Layer 9 of a small transformer language model trained on English Wikipedia (13 layers, counted from 0, width 64). Numbers have three digits each and are written without spaces.
In attention head 1, each number of a token's query is one row of weights dot the token's vector x. The head spreads its attention over the tokens so far by the softmax of query dot key.

Query weights of the head. A number n stands for (n - 500) times 0.00057.
q0: 574653568321566594625638472520583584445499521674449502481464497569524375435388437423578642591454385492339613656413472471469451462525456469491660442406665509524370644608482435467629477486579430
q1: 510425441447681610477405414459525395329385593528480485761582385593634559518335555437437553449448412430430637297376364606506481528422602633602313706379348334370559187672463450381437677353484513
q2: 610437387416558364557490395692595684484516573387598475681471420480675678314439475565514453589614475345520532548358378433541380573455439480679424619605528641414320622164334613292522346535520314
q3: 623562710588627304458548652379380495572311653804542432390545466371599380500511590389643541465428697551556361561608539569573803558591462453422592498599626474438615393403471388463455359596485617
q4: 281390294428581541573426444649497263431578497333460451569514447295453583634227570530379435490659552436224441300483696375326636493474575557494496342524356607646709578563438576456495511573529568
q5: 460621606727545507597553611485611521502476512344624490298611651463323440755574642569552651477536471281342536294552592644262600363644755511517560494379394489492665621587415730866429435341597573
q6: 512552485630402577641411456426613415250369506409557431507854481485534284764229651477510482667346406688513722384548717656361398464296749538498411566576379335248371325616590357608587575571482673
q7: 577371573311429434603399332377449590585652571492665551499495344261509491436411504487545726284534432401424614405490438581537553627305371556535662424460575445451351499504650422516437580500525522
q8: 287464422660637684419299533814530315596611670609530571535435487621346457538268590324566498702664421591469281476573832670469718580476445600337334454395588377535438479469698646667523652400470551
q9: 588545430400556683501533526746494588727617596515357295642455244590485459434427464602237430843410518400428567376488430272482546578535440709609514506629500525580459408361532425190543514466667446
q10: 638442399175401416589502570454525562665421504530432508731628548435492402411589550425551612394565630418712519666424355495557323503625222509636509461453581348807277656319428421363556375727458397
q11: 453630632793392452421303621444487345513541392420577220255599562499422467731435584046332568797300567471565406530767794709145628326500689451306775516599511688342863558787653604666529505441439582
q12: 408381382494425754578248618323618352445352535501629458300556661591347389674389717527454672605565501458625560438365517573371556461465511391468585495391544528357798430666373699616625207375303666
q13: 521583463484585504389506627530637215516438590147742356316551499424689570464312534473512644461516455622458507421511612497630586503618513603505519272627463627978450451597828535468471441530649497
q14: 633386677293510586371547529516481659262616438382448708640613377436589538540473519652556429604594601302697508514440474436705459717450378546274482443535488668497571465337470661434412520475387409
q15: 472415515424319246563367363618445374511557545565485469548335463586515405484716632627561480503578675536507570420517604610373758740431319692468388535713566618536545472696426613583524275695437524
q16: 338597473424408540561438510538491303593483360490348335462269621405403329686297543436434680691604466550463350407605711413330736418462551603592438454601408493725588629463550555552437323479335651
q17: 309559458424315407427241532526527355320356555280680333308489423356403520639472628515377351487414537624590501273529673559466428590475471481468506442446473709435561403470598444513497413503366560
q18: 415414452577551577457490452418547478578530544565476639572420495446615647526536477509384477582508435645415633487435368470571361601525346574638347447549513331468465481466643365567605471496632306
q19: 717489598663246490500487436500766444444521415426803400298518584279441590386566612296368679656484520435548344497676585591422464345437692398456628251481493676369431382590446563397538478774466540
q20: 310572217357705722448527450495419586466304709487397580649503389462793547543294529675567382564481435457362531421478411494476396533420402563453573605542618589611343538343440609368528593404487301
q21: 505580397536380547233648561509619545521457417433538599597373442476487425628424478542558431543537509453474629541552504510640391647595474534365624478313500507399683654461508591658442468534611411
q22: 456516446419461341425413517506369483410769549613544332633651591573759521535599641485382418573476384633714328412578455508658447522401640515312588272530573430405571637439416561545294523625518310
q23: 490511796605390580661439612307550394417441595335494302388515535375498563667583614545235512381435603662476494334521490461581512386605651591555611330450557550585716595402558619795465567655705651
q24: 343541368385739472409463625732188540415608555510283550436425558436499551557530231500526661427418503584481258418392534733515567667470488788248554603562572426493469410498473338586426299542376393
q25: 655448506484552798503593379456505544509546526669369528579441456604580534548559432614743438394580268470299580446510517411550405506541491341516622350456593573310414503752504426451377557704475325
q26: 453525510599338584637709524615603551388371636349604655404367507484541290922453661390391480456542564583429388177670331600426718410514723573520656591461440393370563600663606556623563343404325593
q27: 790471583240579483536665367561476701520563582626429573696381374497672575296425563593544484437560603420417459570383544457454482627471315454508436662534612341450212570413633304398370622561593387
q28: 426367449493457421349556479336420721754454441564408588567483574485561457402570165664557406489505419547559188466411093210612351465364354527600329134322509516651296445434563269435591567459487346
q29: 423599211478418545418491464565488623396554815558587403428518472548444651605434313638359508333514549614518575436542570241491408651520392514343589467484339580256337456383466535376597580545569330
q30: 423457236559781499542590270483633338562443254384404454387441528528224457804401578458536532488580656541613660364595316448378376437636581600243580290409432548472407544678416621580228522531543489
q31: 490603413393301608586382443570380463607499538624459554244550610411642644456421594705568486552407486569405509414497442361449560326497427675363502481508573603319615807615644752348453337543620428

Each question shows a short text with each token's key, already scaled and adjusted for position as the last token sees it. A number n stands for (n - 500) times 0.004.

Then comes the last token's vector x. A number n stands for (n - 500) times 0.015.

0 " b": 458508447579452544558528486389683545281351579492448523548469439450494564427477471148368556385513
1 "il": 521601345635506622585527496451670473194351672447357520539499391482415617479589443141388514383507
2 "l": 608517392596491622574510465410671513240389634473493557550532393458444586466623538211400546416454
3 "ion": 531511362627474588542521537384618487254334596492577560513580405437447640450569468237431523381495
4 ")": 482530448555515584578561479352633471276316563503551554516584360502460527420521476179363497388495
5 " ": 481483520525501544508534471358665514315387592467490491523542438548489499442484466164328522483534
x: 539451465600422452409372564441521320487518422269730481463677778636380677565749612468216311608419655440612546592496512781479511596722614230506555585571474532526574513429563618669575387385245536
Which two tokens does the last token look at most, in order? 0 " b", 4 ")"

0 "at": 450587442611482641582566510379613409222286643454387493611459426455465541414611475181311498392523
1 "e": 557588427633483598607484483399650469240253577479407538570474435486442536428586500182359502402505
2 " ": 529488510574479542488512481354673515306392584493510523487505454534474501445470450141342511483533
3 "₹": 540565405567514582592546505385748490184349603491560601498558401502399676436587475108352505426556
4 "3": 479533373474577622494571558440720407203386586466567634399578406533434691494595459110439555468569
5 ".": 440459431498515637561562547400731464212417635514468578457538396484460623457594469111386504396554
x: 476434453473445519733389379540663252361361290109454519396581669577506418566454689344229676483664544486586541569407650632394465604538524399498638591586488406352607709765504418466536422415269589
Which token does the last token look at most, and with what share of its attention? 3 "₹", with about 60%

0 " ": 502514485567483555493528467367692512290393593474474499481500437515470536433485455120335523461538
1 "is": 511528439574475595523565447425616551219410591493454481563594409390467658416525527204479520415531
2 " a": 542553431627447608561511469415652477205402551503473553494558415430457613412504502162388466392517
3 "l": 557494392540562602536443546463696501298398597480565540479586355396448631506551479178500537423518
4 "s": 493401421561522614538488552433554481305386599493581526429561371479506639477554525296535516449524
5 "o": 436471422515531670550471512389557415304406634481537482428563382484447575508493486210496578414482
x: 383534562557447538528748633618631334488497507280796252420643336293675432561631657463633265298634687606434455578660832540561458254628563405497536632514410442553598638608611502554582538588433658
Which token does the last token look at most, and with what share of its attention? 2 " a", with about 50%

0 ";": 519561436589534598535577419383756485244345575461450426583599399433421591411527495088318472354491
1 " L": 558618354597515536589568453373738474194366606468469519538567327472401643436537498101399523442504
2 "a": 601608340586559586527597535431751480191387604421546606513624376449448637426619492111418516450573
3 "b": 565491333517573642527562552520721485166433612459617597470566435453416566447590478122407503441550
4 "el": 475465393554611627570484482465670481254367663486602594435566393453408588479620467185416462416480
5 ":": 466458440517559609599524473431678510302340585469471554486602461481400602387598519202359507418518
x: 403609565603528487808554669555468121405553298487532433490622609586527545473463742345303635531419700790622594487297372494388670519472549534380515626445488454559533690546516516753251674347350663
Which token does the last token look at most, and with what share of its attention? 1 " L", with about 30%

0 "or": 444588401600470558537552565400598441246261605511400553607472488429450503495581435168344485402508
1 "e": 549557450630462578578492492397638484241277552481416552567460465481439513448565485187357500425508
2 " (": 514545477607530548532528462365719479280383605490530513496524439520460562434500456099309486450504
3 "U": 508533404574518626496548546432722462162387565519539613471552445474411647432562468098380527473588
4 "S": 440493366535576658577537531440685469121386594487528609497554458425422692398553542163413519384536
5 "$": 427466396530570631543567509413709467218366592476506620474620364516456621372603470129356490381613
x: 570546398395544534802314481470414394464406385283538524588585614446564457469472867378279528568366408459648518503586683405358585464599690277432561461496329322577639618402464442638536415581057465
Which two tokens does the last token look at most, in order? 5 "$", 2 " ("

0 "\"": 499492482623451556506543462350699537285359567529474486546450475460489543413458459181315500407504
1 "D": 564565419560501581556568439359709484204335591511474487559529360430413618404536510111378535435530
2 "em": 584622347567546624568604499383702429155411602506476561520569287416414672436550516117444543455504
3 "ent": 530540371557581627577554510455687489225344598463571583502604404453442587395528532234396525431509
4 "e": 413444378626519589585532485404681522221327575474593531513568395459434566416570505181405520432535
5 "\"": 457507424510551626545582445354673489270319567490459612464634458466461587448509492201380476382501
x: 436519456493578482656422806456661403384271382452731717529622692498436645618596755514422607562443556657690784642472586395486571236727397444449408587498405391649642449498445614702487412489310489
Which token does the last token look at most, and with what share of its attention? 0 "\"", with about 30%

0 "le": 471545418598468547541543510391693495204271559524386486608515441453465552492550458163345531428464
1 "as": 567524406578484578514601504408712536172377625496415535603533443440430585405553477207309533443516
2 "ed": 587538441583456619620487423348601475190342551446488544550523404486483563433574524189371497350482
3 " ": 506493511563488547483510469368670518303400584479529521488525428542476513431472450140354509475533
4 "he": 469506409560506604525488465454643505229399567510582569407579365444392654469515457153471551376561
5 "r": 419454452566554653552519469397675456163411568458539585396580421464481687418548498132419506379493
x: 402444685559506426741530376403552246262507545396615265385622406347388582615551786290583382565675692482398625579681636582540661417436355392287624419615309601433448396458321494473635384413401562
Which two tokens does the last token look at most, in order? 5 "r", 4 "he"

0 "2": 505556408557510571536526481398697471199384593433438400557580389518493636422527472119415512398489
1 "6": 573586397539525572493548462398675458251389580423480451526589423513524608431553452105409495403489
2 "–": 560540437538501536578481493375657500210351599491524546511557412466446558422562459135376468424438
3 "2": 513576380494551580515557494403742467198371595461558567456580378525453645454563438078376506417495
4 "7": 456530385458569584450594449355696489207399581431562615416590445488447657454628450071429493402511
5 " ": 450471504482532549501527497374670502261330581450449519491546448551484495463537475131348511490541
x: 476449531631489452485463513411582353483496440311683554485693814643340610560653568407328339712340611380590496634481548855470546532755745288610573605560520484535624489593454621747470372388339600
To which token does the last token give the most attention? 2 "–"

0 "er": 484538508598446537527517446384689528241339560512425500549438456486483482425539471149307476451515
1 "e": 598574444627482594566544487382667493161286571509406556589497449462438536451568492143375504454544
2 " s": 548482422565456521507548521348686528232342578556507541519511400454484596412476492160371525460544
3 "t": 551473382518566550568541538432630480256289561462606545486526387455508564458561512189398575398524
4 "r": 452470387571571540557559559382601481224414595443596556448571481443473615518576534260443532466476
5 "a": 389416391525538569524583522438653496212420582407492503412614419474503610478525476213429548479533
x: 404568316580499401538532340463506392409448384421619278379659268453317580512670560488536342645686694672575556532636790675509773176612487473445694449529389476554560440452502639548455157309507614
To which token does the last token give the most attention? 2 " s"

0 " W": 514551415587485542500564462360713505243354615517418504571484448461469587442511410078355505477518
1 "it": 522578364590488634529573527398730507170391702522417523582488388485478599357519492156362543411527
2 "h": 601522357643497601570540488385726501185376647435513545561506376464451606426546453072334533367483
3 " t": 539459412565461570540514489359672527278341562506588554468518412443523541490494481157428532418529
4 "r": 409422389543531576551514523416635488267361597418585521432551479412524557537590480211393549456484
5 "a": 360444403553532583545546478418705510204385579438495494440566367468527616458522428189383530471519
x: 304498466513497275662480468489416331350403367435702120439569475573334609493630568450496403538718672626594486518565799692521759199676563498434696420541412530553497574424471567630515264331498450
Which two tokens does the last token look at most, in order? 3 " t", 5 "a"

0 "le": 471545418598468547541543510391693495204271559524386486608515441453465552492550458163345531428464
1 ".": 536521486592438566508530456348719529279398594507485490530495434498462521413474468111334498403494
2 " The": 520531475641469604551548477371682469257417567489506515495517467455427595390492493166294489387502
3 " f": 555437391516524588520545481351673470284346588485577544468530410458540564513540434139456503495625
4 "ol": 509434310517544590511500515390665464281364627464650571401555326443433629427583371155498501434528
5 "l": 432473430512572563499495516388663497301431573458506562412567373517501619434581559239529557458512
x: 451462582661416486631797550631415469426411499364640278447545420388463498311494649428478282699661584580624632534705588596544573300404706620384504490688544702569514476875399589467585580568361710
To which token does the last token give the most attention? 2 " The"

0 "8": 520524451572509559491550424387677496286418580425457415526553454518470565396525439116381480434456
1 ".": 533521487599445562504522457355720533282407595506483495523491442500456516417465462121339495417492
2 "1": 538606416470524553452576477369727475308379603442499493474592404521478597446570459111402494440508
3 "0": 507593397453539588435582494386692480275406596420529575431603470535457639455581489167425497399497
4 " m": 427478400474539591546622550382656437179317591500568603430589461464469593513599525167381509408529
5 "il": 398373414505604624517564539479641444197369688492555613284590437513439629458602446165441504400508
x: 591539560842404460633642387274547266393510448683513359539628561329376479428300792416542495501491472627427659391698652596566389405673491289423546546418449642571386511708526582537626125558603615
Which two tokens does the last token look at most, in order? 1 ".", 0 "8"

0 "e": 483577465624415619537523434363699500183314579502401474593464418468484539436529507120361510432492
1 " (": 529539484611519551526521457364714483288388606494501482497500435517466562431490460118310489451501
2 "U": 535595407587505624485544534434721470166389562523511570504540441472414642423557465101375527471574
3 "S": 493559374554577653584545514427699476110384601488560593543553436408404701380557541143398514380523
4 "$": 470537396552552626538567505408710472222369592479563614511611354508455619366598473133356489384612
5 "9": 434471407457614654474554518399713425218412612457549619370587338493476704457579457110480543431542
x: 342536506605348584774427515430728363468127365375619432521576515389489548431626698403439494587390436553611670601664722553541568246579548504595594543480291551376860648538512430458655476559402365
Which token does the last token look at most, and with what share of its attention? 4 "$", with about 80%

0 "he": 456561400618456613556462500401648440221311588498366512601469403406426548518562421170363498398461
1 " ": 524506511563483553497518476354675510298388590476483521481504440535479507447488449128348516486544
2 "2": 556628367464561630486557484431743467218402574425511511456598357540490682489592444100459563451574
3 "0": 533627400475609584515545500435713467205427614422529577377583414516446708451607474134460562464515
4 "0": 446513411431539625484537544457668469250416624405557634392602420505466621466603473148488545444488
5 "4": 418485451430565601500537499435648454252358576389454634398608477549492564434563478142435519370533
x: 476534597523469343779535684394702193387286560374573458376581522501457397462529637353521438522508425478527810601553522639490587253573634455715425602479297342433713541421380608764309459561362672
To which token does the last token give the most attention? 1 " "

0 "a": 479619417594495635530564535383683420195261615455375440614532440455422568457625476126333514403538
1 "us": 582600396593520604525584565407615437213241624477399517579519446428430588437650473150373520417509
2 "es": 613560422627492640595504502411624451222249638482510582568523406453430537450633498157362485414504
3 " to": 540497464632439609549511470347685532254328555500538537497526391471445582415506483124384538410493
4 "m": 438483395621532612504508565411677488222388574512582550504534448445461606489591460151403492418548
5 "at": 411415405614538635549555501342588444230362635462533515438571421486504604410598473196369513411566
x: 481610424398411537434365673474515382268427340390420528543590584398557595574472595371481501412458714555652661543751524671504776545708540493384585252501341643560143502578553537626595402586200758
To which token does the last token give the most attention? 3 " to"

0 " m": 486545408555482525541559561360659485230317582524419509565476440450501590514535476177374528454507
1 "il": 522625278575533612520539548467639470206353682482347559544499404478463600462595418173400511376493
2 "l": 607504378598531581569529524444624495231373633464490570534520435474459563458627541218410539463433
3 "ion": 521536349623498577542532530397633477262315587496570551501579430439465612469553482224414525392506
4 ".": 477521473582455566507544455348726528300403598517510534504547433494450532409473470117321499396502
5 " I": 478464463591509632534553498422717475190417616500518577442597398502455673372524490136351504417553
x: 395519616576549468564388312436404283451369408216556562354687576476492553430580732495217591406612589496545672474526542543494689738470527059551563475560419717415628351441511511563714484537240510
Which two tokens does the last token look at most, in order? 4 ".", 5 " I"

0 " in": 475530467607440568519524448346689525258390597495480493518457431491466580405464446102385504449487
1 " ": 529534519563475543486510488380647509304401571475484526473500425555479508439502449165366509507544
2 "2": 537610367489562614480542489420754465238409579449483514442573340540484698482553439102451558453552
3 "0": 530606423517601557508535504428681458221447617435516569387564411520431699426599461141436562482504
4 "2": 453527427512533569522499532472614466237446586458540623438578417530434617412577444206463546462470
5 "4": 419487459471551587492535480426620465267349552380452616440603474553490531407573479155418501391519
x: 414564564507437313781544700365628221392289546386608459375618516491418387495552647354510456516430449439546768675504507641510648339610611499681398601481324338480659495354383661781348502549326663
Which token does the last token look at most, and with what share of its attention? 0 " in", with about 80%

0 "G": 477566429622490602619489518413698452212278571466375448604506392430387590432600465146372526423470
1 "C": 592618379617558620624537545435714447150292601468437467584559434428379623472579481124365526395449
2 " ": 538510511549494551517522475358689509280361593463528527489527429542480517450511463108338515487533
3 "U": 521529367551524653528550536449739440149346583537553612474558397442421662472565471095388528464586
4 "U": 463476345533590643491570574461733440143350578544555634428567464455431659436595488099397514408641
5 "C": 421437384503573636569576521406733452172334561493456622445598499438387625446567527180355487388523
x: 416374301387653533538549691541766363317491452314441672527586547362468421730430790527329745632574615373478514508610744367460552341554345357577627541641418507454757251638382636655446439479422598
Which token does the last token look at most, and with what share of its attention? 2 " ", with about 30%

0 "ur": 436577423593495539520538542414657451221310612511368499601442496433446486501577444201287501444512
1 "s": 550558415607439582546526482388642486220293615514402531585472422503479535451592463152360516466460
2 " b": 568459440585450537540522495374675557303361567512469517502475443476514536436461453178372551413515
3 "u": 601520344622537611567576527452669489181343636417566574482562332471510651377613482156385527374539
4 "t": 496494443539455601516543481400654563271409564501544495512520378436458587389507504247395550367522
5 " on": 459469460553511642565539392363698524280351603480595553425548298518476649364540486136446491379489
x: 611543588591508366799579507495450196194448474467542513545612736470470369519652549361386464543564591646609577380679415635600508741765381427324488553565422734433515526393490477414789589377295712
Which two tokens does the last token look at most, in order? 5 " on", 2 " b"

0 " in": 475530467607440568519524448346689525258390597495480493518457431491466580405464446102385504449487
1 " the": 517535475629452589512538466362690490261420562489483496495494463479424575403478478133318502420500
2 " s": 558476399516468556508564530329667510204336585529500570544544367444485594441518495175426519467549
3 "t": 543486372492589568564562537424638470251299558458590542495547395442479573455562529191419574413539
4 "at": 438438368558572582540601512388584442224313635512591508432551402443568595427572480176400481458551
5 "e": 414455386605559639559503491367643460273322564504528522420594449489472594445543494189462517406509
x: 206649503654612429756728674578652447393304587529590401500676441325506629528633672425471475522545820472457692724687714421403486347760547572345590491426459437557474401466400697591526470524412668
To which token does the last token give the most attention? 1 " the"

0 " M": 518594391559536542505617538368732487166330610527397469592527444434432606470570479109354522505514
1 "il": 550644287590551609543575535435690453176319685479370548553530402462413603460645445131366498439480
2 "d": 608544336606546622590539504406694509186324579457533574539545439461412578441616496169401525426456
3 " s": 511462398556465538517534524362685522212327590541570530495527373438485610432482487164379541449515
4 "t": 431463391498570562566545536432645477242277564460593528443540395442490568469553507172396584402515
5 "r": 391443407548571541552554565394595484238414589445511529406577497444477611533573531279451533459467
x: 394317506556291501525400693585510405516522496367557227436444405289578465433491738393619403681487705654465628499543710592422583313333349495264730317740428536645411476641453636724517403500499625
To which token does the last token give the most attention? 3 " s"

0 "o": 452582410615447588572500548425613432221276581492395501565464458465454550500558436157352552392498
1 " a": 532540436620420594516526473374681497215382570497466529516512443455470569434477463107364496417506
2 "f": 575521419505525608509498442492663506253359599469528558524552330443519574500589462093467476444560
3 "f": 522503408523541598523512453479678502255380558482615582484517359490553578483607483140446498438561
4 "ec": 488402422553569578504530508478621451300387610437607558460550418464499579406585500280402494514565
5 "t": 410436454592527625565522481447634465277329613453509524452543412496542550373614557268342545448558
x: 500541546467453462645399725523410332104541341521524618472692547603414602458561497492395425404457460505620412682767546610440733383580876471500424331418557594517418434580481698720644542616409854
To which token does the last token give the most attention? 1 " a"

0 "en": 432586436603455544559532492404661500202322597460378489590505459465437504460580477173358503439495
1 " ": 518502505577475551488518468359681518306409587491484513482493450527475516433465450140340516474531
2 "or": 547554399609490580560528511360667503185350603505467523497559441399454668498534483108407520358548
3 "ig": 552484410567557546545527536404697470268359561422538586498561380463417614396545511264353465453524
4 "in": 450451310568542599571570567389654468191341664491606536453575386421496591395551441176401460345520
5 "al": 437461432571508612582516453372648485253324578481555510434572408502439575355557476181383481365520
x: 469759551551579377682663678498588221202442539529691551614704633354371702529620502397404503549548674614400527638708536585560625687700564479487540662501447493451423403380406730648613415602293619
Which token does the last token look at most, and with what share of its attention? 2 "or", with about 30%

0 "\n": 545505496598483532498521449371678508307429614494479490515487464480459532407461478131313511429516
1 "|": 492540446584559604542547404344721459289425633480506458530577387423409633373474502132346458392493
2 " ": 501518487527548572494531488386656504326411603448503542504568398540471538425520475169396507463569
3 "1": 529575379446614592474571459389742476264435608449518552419600360482484666465535443109452543421554
4 "9": 505533403416642562450546487420692487258464582446555613365601409482430661438555451146485530428488
5 "9": 418463452420608566512511526472624473277435577430517598361601438482427614437568447193500527426456
x: 516533601577412398775447607322450282414433611495580344311543587447415545602467643348657578678431415390477562485831444723655400173617621506431421551529358501418797661483554485723301483563662338
To which token does the last token give the most attention? 1 "|"

0 " b": 458508447579452544558528486389683545281351579492448523548469439450494564427477471148368556385513
1 "il": 521601345635506622585527496451670473194351672447357520539499391482415617479589443141388514383507
2 "l": 608517392596491622574510465410671513240389634473493557550532393458444586466623538211400546416454
3 "ion": 531511362627474588542521537384618487254334596492577560513580405437447640450569468237431523381495
4 ")": 482530448555515584578561479352633471276316563503551554516584360502460527420521476179363497388495
5 " (": 506483478551591578618547457375720454270350603458486579492619372496434619413541491120327478420507
x: 411603521593417467602558468430487364441593401304744488522555660533467785499706870469365537545480593511640551531554660558426666473629478247530452694558334569610754386544599490546618333215273380
To which token does the last token give the most attention? 5 " ("

0 "A": 501607377609544628547525553436731406132321558496380457622533436397404638506583438087376496432516
1 "A": 601613345602550634550522553436732406132321558496435521578551441405406638507582438087376496433516
2 "A": 609585329591555639553520553435732407132321558496551578526569446412408639507582439087375496433516
3 " C": 488514346523572567561587512396683479155292566465581612440611461456429614511551474128392491449499
4 "U": 484449366544573661540573578472704424149373563537560610393570459453399695477583475101427541443591
5 "C": 414447391509566626581574549407712444134324544495456565430578530440398631499526501151353497407505
x: 423384424408651573545532640513745398405457558301411621503553609400392572762446768479341751579594769490422535588495866409501604243561365361569654528617463592467795327624425638660435382420432585
Which token does the last token look at most, and with what share of its attention? 4 "U", with about 50%

0 "g": 464577427643483597602512472459660475204287599393364490623477388484470528417643465140341518414514
1 "n": 552568373600534598591528481394704466205381556462395561571530346413417616442623541174444525458523
2 "it": 577494468549494571544562513438653519294384586486498568526500452527481447369563573308340533475559
3 "ion": 518521418609474569489525475426610497285292586479603557513536465517502505434602473229356446456503
4 " and": 487498467598458594513524471357703511260366574490522538499547423504452561402473474113320528400497
5 " w": 445467467532494574495533447381653517330344582498510502429529429506524570453482423133401491393532
x: 443309618586432433577382442400446204510592481192471477442558870585481567557680748410381277537593728567561573488748557529605524672824585305518680548685437557580506378464451494596490468336343503
To which token does the last token give the most attention? 4 " and"

0 "D": 468554412575465571597543540390672438216305626511393438618517377436431571464555458157358562390470
1 "em": 555620403595516613561586518372663427169395603504406485548553359416448609494520514172396508427484
2 "ent": 572584394602542599571561495447623474231312596458486536517543471489482549396533523244340503369515
3 "e": 573457418636470560589540498385661539212330556479601532526527419445465541434513477217373512384515
4 "\"": 449553443547498580540563466362631500287309558490525559488589482476488552477486483231369495380492
5 " w": 451474469521486561519558450380629508314355573502509501433530461513534587433486415161369489373524
x: 546306630650495410633326514396480151447576515237443448421595801611498602539602811462428324516564758658556575517602468589626455522791626309583798575593470558543460402431408470598483456318316487
Which token does the last token look at most, and with what share of its attention? 5 " w", with about 50%

0 " the": 495532467627456594521542464356709490248403576488473482522489451456419580413478475112320498402501
1 " f": 556517407522508567513543480346675480284361581467428560531522419466550558508532434148459497507622
2 "ol": 636543293541516599511512505393662459268363628454431598532544328434433626423590370127499499426525
3 "i": 583470344552555585541516591430707450230338585488607588454517415404473525467573433158431483470558
4 "ag": 473412387598512592553562574397618455192434605482613551465582443481404507448619497192409565517603
5 "e": 403455421606567607610483502424627472257279571457499550440596456499485554448559485175420511387523
x: 136554513513651544847657667449508533409387653407566494467562660513411585527492833412436608383515679490585687746693561587397523270804573531411474460539504457573520382375514641689446454593429731
To which token does the last token give the most attention? 0 " the"

0 "le": 471545418598468547541543510391693495204271559524386486608515441453465552492550458163345531428464
1 "ct": 556533409584473590558571468376635505197322603461417523578542493419437544422565521200309527424475
2 "r": 643508338551515520540566540424609474225405605482502611518536495440494487538543515245383514397471
3 "on": 553539365602538550578558486388697489194384550464565563457589399460473602493504453176382530380476
4 "ic": 482473385509533564546594521423668522216345581439608574439604485485416566386545517258383483392504
5 " m": 413430425510503510559592583386607474225315552531483509410537463470486595522560490248363502442491
x: 459509465646418547621411492399668450486536466288276458491572939379465500407535684553415446647445828740483475591362587593385651283654519477510763590648391684569625335616492528685607347414576336
To which token does the last token give the most attention? 3 "on"

0 "e": 483577465624415619537523434363699500183314579502401474593464418468484539436529507120361510432492
1 " M": 564563391567505517492575535353698502211338589531458533538513435454416599447536482147362530502519
2 "e": 584558397583553579516578494436663482237336589498507557526525434468394607442586483179394521478564
3 "er": 555524356565594568526577515367701482237344598470576526509546412447454552444604446117373514440523
4 "u": 444484349553593580525619594397700456172307639491630590433604414396407573441598499173348505469512
5 "t": 385422409517548594573569510434654478233337628453506539442539510462460495475575588247366570483504
x: 266639564420400498510435867542588371255336480642509513475319611567458495639426563384304311464488454584516606647659514654427738222643522468467360304429601549523623512593491690585495226511638779
To which token does the last token give the most attention? 4 "u"

0 "ation": 496575460624494597578531484419607451246289564451405491576452484496506493452570448180347462407516
1 "s": 531565438634451602566529468409609486240326588483437518571472425549514518427577460169382490440499
2 " in": 540517429609453581558533458335685517233360596486458544494496411506484589425488454113399498430484
3 " t": 532458445593456556547490527357647520255367527499567574480508420462485551482493485170451521459552
4 "w": 468464412556524604513497489432638472336415579473582594391561394440506713432541457227528480414511
5 "o": 426458398533530630499494480374625452306416581442487541417588439490425651471549489232496564439508
x: 309652478647569409574678649581668499524293487499661335601755481134618464548627703443484355462641747405446550479748704566387551403624564691542615554487448432398671534601388621383454619410484653
To which token does the last token give the most attention? 2 " in"